Layer 4 of a small transformer language model trained on English Wikipedia (12 layers, counted from 0, width 96).
A neuron adds its activation times its output weights to the MLP's output. To switch it off is to set its activation to zero at one token and run the rest of the model.

Output weights of the MLP neurons that the questions are about. A number n stands for (n - 500) times 0.00019.
n9: 559 659 371 549 486 442 615 500 460 669 404 540 519 478 608 518 483 560 288 444 496 526 237 481 464 518 454 637 272 592 404 719 721 685 444 583 478 595 500 542 141 453 538 419 615 492 371 370 496 434 456 285 651 591 377 382 423 156 789 403 591 564 380 286 529 332 436 679 527 630 586 657 559 486 467 504 361 601 702 571 562 628 353 624 730 325 611 407 576 450 492 581 426 610 436 362
n35: 372 611 562 810 224 320 409 536 531 384 314 341 449 468 510 522 487 664 613 338 715 489 407 621 260 460 752 553 253 413 500 511 581 482 459 696 601 424 439 462 579 592 575 431 621 683 465 383 537 424 474 611 496 797 631 407 500 470 623 493 561 485 350 674 518 526 619 415 549 364 426 496 729 380 533 617 565 461 325 539 630 623 493 443 475 532 482 489 504 406 704 203 453 380 460 285
n44: 472 655 585 564 553 700 843 517 376 575 394 517 352 688 449 758 490 650 421 422 473 455 474 425 497 493 645 568 592 363 605 540 504 445 571 339 465 728 607 446 318 455 464 570 503 681 524 664 475 374 479 642 409 701 466 417 232 287 337 615 535 522 448 507 524 450 414 337 572 528 616 621 444 510 388 558 585 503 523 593 496 493 657 562 357 510 546 471 287 129 522 376 412 358 532 289
n78: 507 528 440 595 394 430 254 437 554 684 467 576 436 312 543 596 426 396 660 426 511 599 387 783 688 547 445 344 378 547 636 476 625 743 463 434 556 401 536 481 607 422 412 423 539 536 575 338 425 433 386 224 639 500 425 596 599 538 528 509 503 500 516 632 529 369 510 389 442 285 723 533 440 566 576 497 608 412 437 376 377 424 583 553 656 431 324 326 688 576 538 684 600 550 635 372
n80: 551 465 438 385 541 265 610 576 610 481 566 457 585 37 457 533 625 635 596 500 833 576 682 441 659 682 462 415 397 639 573 637 478 500 533 625 228 619 736 413 311 450 361 526 489 508 361 470 463 595 375 468 467 455 425 331 612 286 612 659 449 616 489 630 457 552 403 393 579 342 422 500 325 535 689 508 577 464 600 434 607 359 420 399 599 612 416 366 437 436 326 573 694 601 577 626
n89: 315 488 183 599 504 496 484 515 552 508 282 478 398 429 630 388 399 526 493 679 414 668 723 640 369 586 446 412 535 406 500 426 492 507 492 581 567 582 636 432 519 262 578 710 581 649 547 663 550 620 489 581 347 669 610 446 496 488 429 694 370 527 599 275 368 515 804 496 512 345 391 426 410 436 904 609 571 471 380 676 480 459 593 223 438 681 478 359 321 247 617 578 436 373 476 489
n110: 673 618 306 420 672 520 379 336 592 643 462 548 508 489 394 593 500 435 380 409 623 414 635 629 682 627 558 595 402 511 407 512 477 415 492 379 548 507 401 568 678 496 660 324 390 460 595 861 370 395 414 360 601 316 584 538 597 390 484 374 641 385 643 256 566 390 592 617 465 545 362 415 522 387 687 690 331 738 380 428 398 285 627 544 555 463 582 598 703 275 648 414 673 464 260 323
n150: 489 627 388 541 527 450 618 802 390 313 349 620 378 670 550 282 744 441 707 441 616 518 481 370 621 427 561 464 504 551 518 230 842 442 429 414 696 325 715 451 542 547 433 482 418 473 539 473 586 515 621 478 682 466 471 601 605 534 539 673 471 350 399 370 375 567 492 463 583 685 323 359 423 507 420 500 611 421 272 333 500 652 595 677 358 377 325 393 520 295 473 420 496 620 520 507
n152: 554 308 801 577 863 620 397 504 463 395 538 564 469 470 368 379 391 439 486 454 775 300 508 734 338 375 500 334 663 413 458 370 431 451 546 363 523 511 366 587 826 468 561 314 504 467 411 697 446 629 553 616 587 446 407 590 628 341 424 786 384 250 664 651 511 531 664 465 703 454 552 489 417 360 504 638 528 389 439 512 672 572 398 511 585 297 591 321 484 512 500 522 397 387 629 373
n183: 630 532 295 681 465 800 721 579 655 444 492 635 271 395 347 553 577 601 418 392 596 504 387 385 677 451 716 744 603 341 572 425 535 324 318 667 417 620 511 605 708 343 430 557 185 610 522 370 465 455 317 650 492 647 389 352 590 619 195 620 282 496 452 608 500 473 344 370 496 404 500 350 538 425 424 649 524 481 568 484 436 530 425 455 607 496 420 667 529 347 610 706 314 597 462 493
n217: 529 599 740 584 328 565 616 518 256 523 533 475 351 454 513 450 754 271 537 493 714 507 684 795 535 410 593 412 466 511 705 391 584 635 518 597 479 500 482 297 451 679 471 406 504 392 549 433 375 442 268 560 493 393 525 500 314 459 580 677 471 519 447 584 461 347 489 467 682 613 444 489 352 541 457 731 406 394 449 258 701 722 478 436 472 429 270 477 508 410 582 593 681 228 533 653
n220: 464 436 576 416 342 288 623 496 558 245 392 639 478 514 667 230 384 504 679 384 524 254 435 442 403 586 797 444 571 382 529 578 737 472 580 526 400 387 363 650 485 424 587 507 577 389 517 448 379 375 565 468 828 625 524 485 589 586 621 481 592 489 535 544 430 486 272 395 437 370 490 358 464 564 714 608 590 598 318 294 647 472 507 472 448 780 579 485 640 552 470 534 339 656 543 571
n226: 518 341 580 474 335 671 530 468 492 607 359 422 565 507 556 439 497 93 564 766 405 307 389 507 580 514 690 353 564 385 561 687 339 645 467 329 454 613 567 613 574 633 686 716 236 527 433 496 273 464 579 500 529 434 486 559 661 485 538 477 454 570 578 419 360 515 758 609 452 471 514 617 241 354 457 574 560 482 398 416 606 578 640 344 434 504 277 538 543 485 563 462 442 317 688 688
n300: 558 594 458 533 406 701 466 728 569 252 622 575 565 507 664 657 241 454 490 456 807 514 340 529 497 314 318 692 605 439 493 623 362 405 365 506 649 418 711 329 467 580 401 514 609 408 577 489 591 590 356 542 550 353 749 485 482 433 326 458 496 739 574 416 528 735 305 438 419 608 590 649 489 259 475 459 402 570 520 531 504 500 621 419 448 454 468 253 496 537 336 582 320 450 510 482
n301: 569 480 785 562 436 388 488 334 374 447 408 647 500 519 604 398 458 684 353 596 571 485 326 569 611 652 472 581 583 401 625 484 512 227 353 514 662 362 582 645 669 508 483 340 470 801 441 295 632 602 588 433 432 251 515 473 372 703 351 438 722 512 287 616 319 665 321 300 652 492 537 455 333 504 492 579 428 311 468 330 652 462 572 556 618 365 633 679 430 327 705 377 511 395 678 639
n356: 547 724 758 524 515 402 544 496 504 504 407 212 371 535 564 639 540 446 357 665 547 512 405 774 470 295 688 432 285 422 446 488 504 500 658 479 377 644 530 463 532 369 540 609 648 409 296 408 247 481 313 313 403 607 545 635 492 492 324 714 339 544 690 413 372 825 778 520 564 609 541 573 426 372 597 340 390 504 357 430 708 588 427 599 685 523 423 395 605 259 601 386 519 731 504 370

Each question names a token from some text and the token that comes next. It shows the activations a of the neurons there, in the order above. A number n stands for (n - 500) times 0.0083.

Then comes g, the gradient of the next token's log-probability with respect to the MLP's output, scaled to length 1. A neuron's effect is roughly proportional to its activation times (output weights . g). A number n stands for (n - 500) times 0.00083.

"st", then "ru"
a: 500 500 522 500 507 561 500 502 500 515 500 500 500 591 529 500
g: 342 480 642 475 644 430 549 516 649 380 412 520 437 487 609 507 550 552 664 725 507 726 433 384 492 499 547 404 387 412 503 424 495 553 657 446 234 132 392 301 433 477 600 756 681 453 607 731 427 618 534 465 498 542 532 312 557 285 337 602 247 503 593 512 460 499 461 647 346 582 299 415 558 275 374 449 516 515 502 371 275 553 514 625 562 604 631 599 565 706 681 577 446 367 660 568
Which neuron, switched off, lowers the next token's probability most? n89

"un", then "t"
a: 500 501 500 500 607 513 500 518 500 657 500 500 500 500 500 528
g: 468 754 760 489 681 430 398 387 573 507 647 417 399 621 688 513 613 336 434 552 352 538 561 488 461 178 712 396 540 348 617 380 522 401 882 525 495 364 420 435 465 321 530 601 577 388 431 477 512 590 529 494 509 504 481 500 567 339 450 411 539 568 518 223 494 794 603 508 584 591 398 483 760 547 451 279 479 340 368 524 456 632 269 548 522 446 590 489 642 587 375 502 300 425 572 636
Which neuron, switched off, lowers the next token's probability most? n356

"ud", then "e"
a: 500 500 881 500 500 500 500 511 508 500 500 500 500 500 500 500
g: 468 269 538 677 623 708 620 349 318 483 604 604 492 716 252 529 492 644 547 457 338 626 293 629 649 461 356 626 479 529 334 434 652 864 483 565 381 409 453 465 405 624 303 386 536 537 626 298 477 513 623 665 448 459 434 525 357 496 413 334 669 461 528 668 457 535 511 384 258 566 600 529 419 308 425 640 451 491 344 721 665 607 370 588 423 378 626 355 438 417 538 530 590 512 636 488
Which neuron, switched off, lowers the next token's probability most? n44

",", then " and"
a: 500 501 514 500 500 500 632 500 500 500 526 500 500 500 509 500
g: 376 653 352 325 523 567 379 529 654 627 443 508 550 598 494 754 273 705 356 573 414 503 510 486 461 437 608 538 395 483 569 471 499 455 458 427 361 629 787 687 654 396 434 419 385 610 430 457 762 404 508 423 587 413 535 299 611 428 347 278 776 497 499 620 522 425 582 422 128 613 493 671 364 527 386 496 552 496 539 569 602 477 484 409 633 627 488 588 313 369 215 585 684 518 415 613
Which neuron, switched off, lowers the next token's probability most? n110

"ro", then "che"
a: 616 500 500 500 500 500 500 537 500 500 500 500 500 500 500 500
g: 578 673 639 611 339 642 699 244 456 305 631 524 485 266 546 364 626 370 485 340 624 483 451 631 505 523 434 461 536 293 685 560 472 492 456 423 518 518 669 474 633 689 461 622 270 520 131 481 485 559 428 593 483 679 364 344 455 486 319 603 610 673 488 582 548 326 620 662 659 473 542 434 498 658 338 478 389 450 421 359 441 583 416 454 511 575 641 700 508 427 346 449 587 605 241 675
Which neuron, switched off, raises the next token's probability most? n9

"ack", then " have"
a: 500 500 500 500 500 555 506 500 500 500 500 500 500 500 500 500
g: 612 532 413 436 626 432 487 666 488 585 359 472 488 132 632 485 418 481 491 638 387 543 408 491 541 524 609 221 582 462 589 603 468 378 544 703 464 724 361 481 619 288 569 623 579 565 267 537 375 302 435 636 444 429 595 450 371 486 649 594 677 324 396 370 652 272 507 537 425 611 479 575 676 453 613 704 510 304 678 733 560 337 388 263 598 400 476 483 727 488 441 648 463 477 556 431
Which neuron, switched off, lowers the next token's probability most? n89

"we", then "ight"
a: 910 500 500 592 523 505 500 500 500 500 522 500 500 500 500 500
g: 491 335 466 608 492 422 359 311 460 711 455 462 537 717 378 438 531 418 558 536 349 497 430 642 421 383 264 594 451 750 517 809 500 482 395 540 610 464 561 636 378 492 445 267 603 409 417 458 655 498 589 575 577 418 473 366 526 529 661 467 478 376 234 237 559 573 608 367 294 293 638 619 711 740 471 438 650 413 611 469 854 525 371 633 438 457 557 628 484 540 515 558 341 559 494 487
Which neuron, switched off, lowers the next token's probability most? n9

",", then " which"
a: 500 514 505 544 500 500 535 500 500 500 507 500 500 500 500 500
g: 338 660 351 465 679 456 210 524 650 800 659 696 456 426 553 634 410 545 395 475 449 671 374 367 620 488 179 508 440 711 579 546 441 406 441 607 709 474 516 526 747 484 593 462 424 445 543 271 561 432 317 540 663 543 373 552 562 492 342 551 466 471 405 576 414 423 478 502 240 512 710 549 320 502 619 453 708 486 522 407 491 727 283 255 592 422 463 535 579 582 476 602 560 442 496 398
Which neuron, switched off, lowers the next token's probability most? n78

" b", then "ot"
a: 500 500 500 500 558 500 500 500 500 515 500 500 500 500 500 500
g: 552 428 525 645 553 384 396 485 384 494 736 674 524 24 603 652 490 385 386 290 304 753 527 667 541 317 588 386 589 639 509 463 634 474 615 631 559 565 536 406 321 566 366 589 463 563 411 575 704 391 571 296 591 485 572 428 413 504 473 408 602 350 469 507 397 341 371 615 550 515 719 530 565 698 651 287 575 587 505 481 465 460 366 389 470 647 582 382 435 592 388 560 477 267 542 659
Which neuron, switched off, lowers the next token's probability most? n80

"am", then "m"
a: 500 500 500 506 500 557 500 500 500 500 500 500 500 535 501 500
g: 583 573 707 525 527 607 713 609 421 813 450 339 542 541 461 179 521 318 574 353 295 478 551 373 588 501 374 571 545 611 565 702 418 425 768 433 545 427 590 323 481 516 493 583 455 415 385 435 470 393 379 429 388 480 559 612 632 689 329 361 377 594 486 499 309 570 473 685 419 696 464 374 765 731 283 470 580 536 447 533 453 569 319 460 349 602 356 639 562 477 690 604 461 474 346 422
Which neuron, switched off, raises the next token's probability most? n89

"il", then "ad"
a: 515 578 500 500 500 500 500 500 643 500 572 500 500 507 500 500
g: 507 702 317 571 476 466 324 512 730 509 373 406 658 268 285 555 364 482 418 309 492 479 288 644 505 341 330 597 290 560 502 508 404 521 906 424 456 649 403 633 592 310 471 433 385 443 396 676 466 340 680 592 596 569 579 597 446 429 488 635 479 484 552 431 437 518 610 538 445 485 440 538 618 559 451 646 382 516 605 537 608 741 371 375 556 395 536 484 207 692 586 667 612 429 690 497
Which neuron, switched off, lowers the next token's probability most? n152

"er", then " the"
a: 500 503 500 500 500 500 500 500 500 678 500 500 504 500 500 500
g: 406 327 605 534 634 593 464 579 328 232 497 519 500 450 745 404 686 494 470 585 416 604 404 521 477 532 665 352 767 431 554 469 514 582 258 452 520 402 417 637 444 669 585 371 577 426 687 651 348 621 449 570 535 449 599 325 393 548 736 543 421 484 589 464 431 384 548 499 435 468 558 620 705 485 552 391 590 468 553 300 122 482 460 580 538 588 555 492 405 481 698 407 304 304 285 802
Which neuron, switched off, raises the next token's probability most? n183

" H", then "is"
a: 500 500 500 500 500 500 500 500 500 500 604 500 500 500 500 500
g: 633 409 595 602 566 417 423 492 575 489 728 489 487 495 259 397 671 87 428 562 552 379 405 574 601 695 629 395 625 456 497 626 363 632 498 407 708 313 598 689 260 596 387 264 484 356 481 577 636 425 363 298 560 670 503 427 409 443 505 642 525 420 313 601 348 585 420 553 427 642 479 343 503 460 316 592 617 504 702 540 565 494 572 505 379 611 524 415 375 664 785 409 534 456 580 515
Which neuron, switched off, lowers the next token's probability most? n217

"ile", then " to"
a: 642 508 500 500 502 500 500 500 500 519 500 500 500 500 500 500
g: 654 477 348 478 628 796 329 433 487 683 550 428 550 507 470 479 498 559 333 556 509 650 746 386 696 742 771 473 462 527 658 644 643 469 523 501 455 464 598 345 371 457 378 420 585 548 601 389 507 311 683 531 652 274 426 345 590 471 362 466 597 336 303 506 267 344 303 518 267 450 577 399 477 302 572 584 300 491 514 536 492 546 696 315 634 466 483 448 564 581 679 677 470 447 525 461
Which neuron, switched off, lowers the next token's probability most? n9

"ion", then "ary"
a: 522 500 500 500 555 648 500 500 500 500 500 500 500 500 500 500
g: 496 643 260 421 369 466 567 557 335 445 518 468 597 487 252 414 689 492 669 459 448 402 622 594 281 579 490 511 414 730 414 438 646 570 441 633 416 463 504 435 470 737 317 540 626 407 442 504 349 516 623 390 554 515 603 563 616 464 674 504 523 336 738 505 307 856 502 195 447 350 542 618 568 315 477 297 488 466 539 458 284 457 388 727 547 557 546 604 466 720 397 562 404 676 494 593
Which neuron, switched off, lowers the next token's probability most? n80

" \"", then "D"
a: 526 500 500 502 503 500 500 501 500 520 500 500 500 501 500 644
g: 657 459 316 600 279 502 96 539 383 498 440 431 684 376 485 604 321 576 758 542 391 635 557 508 433 596 461 421 602 497 525 557 512 544 495 588 411 588 738 437 543 510 635 465 401 409 330 444 306 330 808 316 348 592 555 442 674 591 546 299 587 413 281 453 597 641 476 365 662 595 564 503 567 458 236 579 633 412 379 719 670 594 630 486 360 443 593 371 471 577 513 472 526 507 568 514
Which neuron, switched off, raises the next token's probability most? n356

"p", then "os"
a: 531 684 500 500 500 500 500 500 738 500 500 500 509 500 500 500
g: 406 284 537 537 440 289 259 835 604 553 296 530 464 476 293 583 574 462 573 395 600 611 775 354 587 472 513 370 489 360 559 614 793 360 486 536 565 356 406 498 614 583 709 538 482 609 588 367 598 463 617 372 583 655 666 513 326 594 575 564 542 351 441 523 570 510 428 443 613 376 547 542 407 541 568 429 669 603 429 654 377 327 328 736 468 418 362 410 516 333 495 434 374 448 328 751
Which neuron, switched off, raises the next token's probability most? n152

"et", then "er"
a: 500 500 500 500 500 500 517 500 516 500 500 500 503 500 500 833
g: 621 740 456 383 371 496 505 525 706 576 547 619 459 493 672 721 619 532 554 339 446 283 352 622 370 338 302 511 631 583 419 410 609 673 403 315 531 471 578 476 543 285 510 629 540 573 508 623 679 627 531 348 719 505 547 471 286 465 367 403 496 402 563 371 606 533 654 456 344 432 357 525 460 426 594 699 452 381 456 514 384 431 206 405 641 710 462 535 414 412 391 388 548 895 532 508
Which neuron, switched off, lowers the next token's probability most? n356

"m", then "i"
a: 500 670 556 500 500 500 501 500 500 842 500 500 500 904 500 701
g: 483 146 413 347 376 479 458 571 344 351 550 629 542 608 435 528 626 705 549 503 594 443 606 678 357 634 576 248 432 327 530 604 499 302 329 543 618 504 598 536 278 628 378 535 611 577 411 564 460 549 617 190 504 571 292 405 481 633 415 420 359 715 603 665 625 348 343 463 493 390 736 602 466 366 481 417 516 549 630 542 696 508 585 589 505 580 416 280 498 558 598 701 575 543 334 602
Which neuron, switched off, lowers the next token's probability most? n300

" for", then " A"
a: 500 500 500 500 500 500 500 636 500 500 503 732 500 500 523 500
g: 663 324 367 431 669 523 398 412 442 399 257 621 524 544 321 611 450 546 458 597 499 604 297 497 540 618 632 528 686 524 363 692 359 404 335 606 405 507 450 737 345 374 439 605 800 618 475 575 379 418 467 540 389 378 519 352 399 422 634 578 737 521 581 457 677 524 315 334 496 560 581 256 405 432 566 338 693 786 464 467 654 586 570 281 418 411 394 548 578 525 540 603 433 423 690 609
Which neuron, switched off, lowers the next token's probability most? n220

"es", then " of"
a: 505 500 977 500 500 500 633 500 500 500 500 500 500 500 596 500
g: 385 670 554 576 483 360 686 257 618 575 524 586 434 212 519 689 660 414 568 431 627 496 538 306 315 278 318 426 426 427 455 588 396 310 574 473 506 690 253 455 658 670 555 592 461 533 516 725 591 525 492 606 455 551 591 581 316 505 196 189 786 308 530 526 624 516 551 461 450 534 394 505 564 472 552 580 629 473 522 500 483 297 601 577 574 420 600 647 604 576 530 434 308 424 601 482
Which neuron, switched off, lowers the next token's probability most? n44

"97", then "5"
a: 500 500 541 500 500 500 500 500 500 500 500 500 500 515 618 500
g: 419 491 316 600 476 554 144 426 622 458 200 575 450 427 543 448 467 494 525 575 480 603 286 501 588 583 866 618 591 583 463 546 597 391 402 611 631 390 596 527 588 386 530 430 278 541 512 404 614 404 436 618 575 497 477 477 438 583 615 323 621 507 446 303 515 517 430 462 428 645 194 533 581 654 599 481 722 591 227 549 476 674 552 634 500 651 540 253 591 259 608 490 648 336 484 510
Which neuron, switched off, lowers the next token's probability most? n301

"ident", then "if"
a: 501 500 500 500 507 500 500 500 500 500 535 500 500 601 500 500
g: 343 575 579 422 343 294 331 486 653 602 426 487 583 832 452 499 458 359 678 572 624 495 406 409 492 503 507 508 509 529 602 475 435 302 668 443 712 393 556 762 416 598 161 548 456 575 318 539 503 423 529 626 446 647 562 510 458 541 498 560 468 647 504 543 440 247 438 377 497 540 337 287 366 619 472 330 717 571 408 704 506 281 503 758 527 450 481 706 323 499 439 548 390 591 709 559
Which neuron, switched off, raises the next token's probability most? n300

"5", then ","
a: 508 500 500 522 500 599 500 500 500 539 500 500 500 500 503 500
g: 432 471 605 340 588 344 590 509 676 721 687 536 360 527 553 214 483 490 444 616 420 547 568 469 586 739 528 476 492 454 553 351 396 299 513 501 573 714 516 528 491 244 370 426 289 686 643 395 665 559 452 635 223 501 405 643 473 722 537 436 421 595 464 573 499 414 705 489 514 552 573 709 497 485 679 557 466 376 404 773 581 227 610 482 378 509 481 266 415 427 550 340 362 511 350 563
Which neuron, switched off, lowers the next token's probability most? n89

"c", then "ord"
a: 500 505 500 500 510 506 500 501 511 538 500 500 515 505 500 883
g: 492 375 471 361 483 768 389 550 516 631 464 563 586 427 315 585 480 276 359 513 349 390 633 493 374 569 627 546 434 698 455 493 465 547 591 458 316 303 364 457 428 517 364 446 357 413 344 484 605 396 546 783 491 395 449 635 560 541 519 587 408 527 446 531 736 535 400 394 550 509 504 500 461 804 408 498 769 376 456 581 689 745 523 608 189 685 616 463 639 667 658 472 221 522 484 398
Which neuron, switched off, raises the next token's probability most? n356

"\"", then " cl"
a: 500 595 523 505 500 500 513 500 500 501 500 500 500 501 500 566
g: 418 532 741 403 379 614 462 575 407 329 482 452 491 540 342 407 719 436 459 479 661 188 475 592 517 478 518 369 762 460 530 485 780 763 420 469 676 626 391 582 450 624 487 534 551 369 498 526 497 620 457 728 747 470 472 325 433 345 570 484 435 496 553 483 364 729 636 325 368 393 453 321 664 508 590 381 248 429 573 536 426 412 461 776 619 652 593 581 451 414 492 421 279 493 423 424
Which neuron, switched off, lowers the next token's probability most? n35

" Ch", then "r"
a: 500 500 500 500 501 500 500 500 500 500 500 500 500 626 500 500
g: 558 679 493 387 525 516 516 555 401 342 468 526 385 632 524 489 592 690 509 607 503 287 729 200 322 537 581 573 531 522 340 423 297 284 518 470 608 440 448 620 579 623 620 356 419 250 516 445 415 614 628 691 328 491 501 462 411 688 458 424 396 532 651 438 641 468 495 652 411 475 479 594 418 526 506 552 504 578 370 618 292 665 814 325 355 505 319 692 619 600 377 626 245 710 544 466
Which neuron, switched off, lowers the next token's probability most? n300

",", then " but"
a: 500 532 500 502 500 500 870 500 500 500 560 500 500 500 500 500
g: 477 533 323 376 376 376 179 457 664 628 644 706 588 399 554 460 387 604 198 472 341 734 343 574 384 538 408 531 447 667 531 451 592 470 513 521 679 509 626 537 533 497 423 495 409 535 349 304 558 498 470 483 641 460 513 455 728 418 390 508 474 357 436 493 457 430 509 578 172 672 629 583 322 454 577 495 676 566 677 610 686 439 538 304 517 492 613 478 578 623 264 643 762 437 638 356
Which neuron, switched off, raises the next token's probability most? n217

"e", then "an"
a: 500 634 508 500 500 500 500 500 570 500 500 500 500 500 500 500
g: 450 349 336 425 322 501 531 532 463 470 559 487 680 605 465 353 664 304 373 330 643 578 515 654 468 509 454 620 667 363 530 619 767 412 579 542 728 618 484 557 666 549 627 355 393 458 562 274 565 419 619 630 769 581 384 410 510 519 612 381 565 518 488 474 471 618 540 335 701 517 433 435 471 640 157 607 466 354 631 548 504 409 769 340 485 514 567 288 502 288 528 321 319 521 337 554
Which neuron, switched off, lowers the next token's probability most? n35

" c", then "oup"
a: 500 632 500 500 502 500 500 500 500 563 500 500 500 500 500 502
g: 719 529 491 502 492 362 608 522 436 470 385 506 315 813 301 348 576 566 454 477 373 301 453 457 617 680 526 468 593 425 655 354 362 361 474 403 197 582 338 409 479 157 610 582 600 500 634 602 702 510 693 459 349 672 477 593 641 418 349 663 298 447 588 291 458 595 489 460 463 609 555 474 593 454 516 677 412 489 552 606 474 754 419 403 450 540 685 477 529 699 549 608 352 505 379 560
Which neuron, switched off, lowers the next token's probability most? n183

" w", then "ant"
a: 500 500 500 500 500 500 500 536 500 500 500 500 500 500 500 580
g: 354 531 472 286 528 467 454 567 677 565 491 726 233 441 496 508 463 622 219 490 633 247 360 715 572 647 366 427 305 636 572 407 245 243 437 668 584 494 380 537 614 399 558 637 636 484 477 391 611 568 527 504 590 711 445 502 572 334 470 683 487 330 504 248 639 689 551 289 344 675 509 577 578 430 493 494 485 283 471 472 504 380 521 578 624 598 449 544 641 459 658 421 619 563 584 535
Which neuron, switched off, lowers the next token's probability most? n356

"il", then " a"
a: 500 518 500 500 500 500 510 500 500 500 780 500 500 500 500 500
g: 512 521 228 390 462 528 589 673 355 488 672 619 407 415 457 505 599 725 387 635 403 361 146 417 567 472 537 555 659 541 519 314 252 488 398 389 559 377 325 707 552 590 507 636 557 459 690 624 512 617 371 628 601 359 486 408 444 710 545 389 668 547 422 461 582 405 432 713 478 553 445 730 283 618 367 434 448 501 507 248 443 657 559 684 386 634 545 275 441 534 598 490 474 453 678 472
Which neuron, switched off, raises the next token's probability most? n217

"8", then "02"
a: 500 500 501 502 500 500 500 500 500 508 500 500 500 500 518 500
g: 412 564 344 478 476 460 648 368 605 337 405 446 505 604 297 545 717 530 561 521 565 558 377 606 390 555 280 264 667 408 473 419 456 541 515 462 653 580 435 456 442 437 490 521 519 427 573 471 526 266 373 343 696 576 642 587 532 776 365 862 316 281 567 595 535 427 534 535 428 576 630 722 303 528 529 289 677 437 727 532 362 400 557 455 388 688 453 714 384 591 489 461 373 686 505 416
Which neuron, switched off, raises the next token's probability most? n301

" he", then " had"
a: 500 500 500 500 500 500 540 505 500 500 500 500 500 500 500 642
g: 357 487 423 605 425 350 457 376 655 581 613 564 574 547 545 400 487 494 311 375 638 790 417 312 481 465 436 575 575 645 548 494 559 543 452 591 531 653 453 541 483 394 530 270 638 441 480 552 632 516 428 293 627 469 675 613 639 450 558 334 483 534 447 478 762 356 567 746 216 429 630 398 543 282 655 276 499 460 523 748 612 355 558 600 664 274 623 361 475 514 425 312 368 485 687 307
Which neuron, switched off, raises the next token's probability most? n356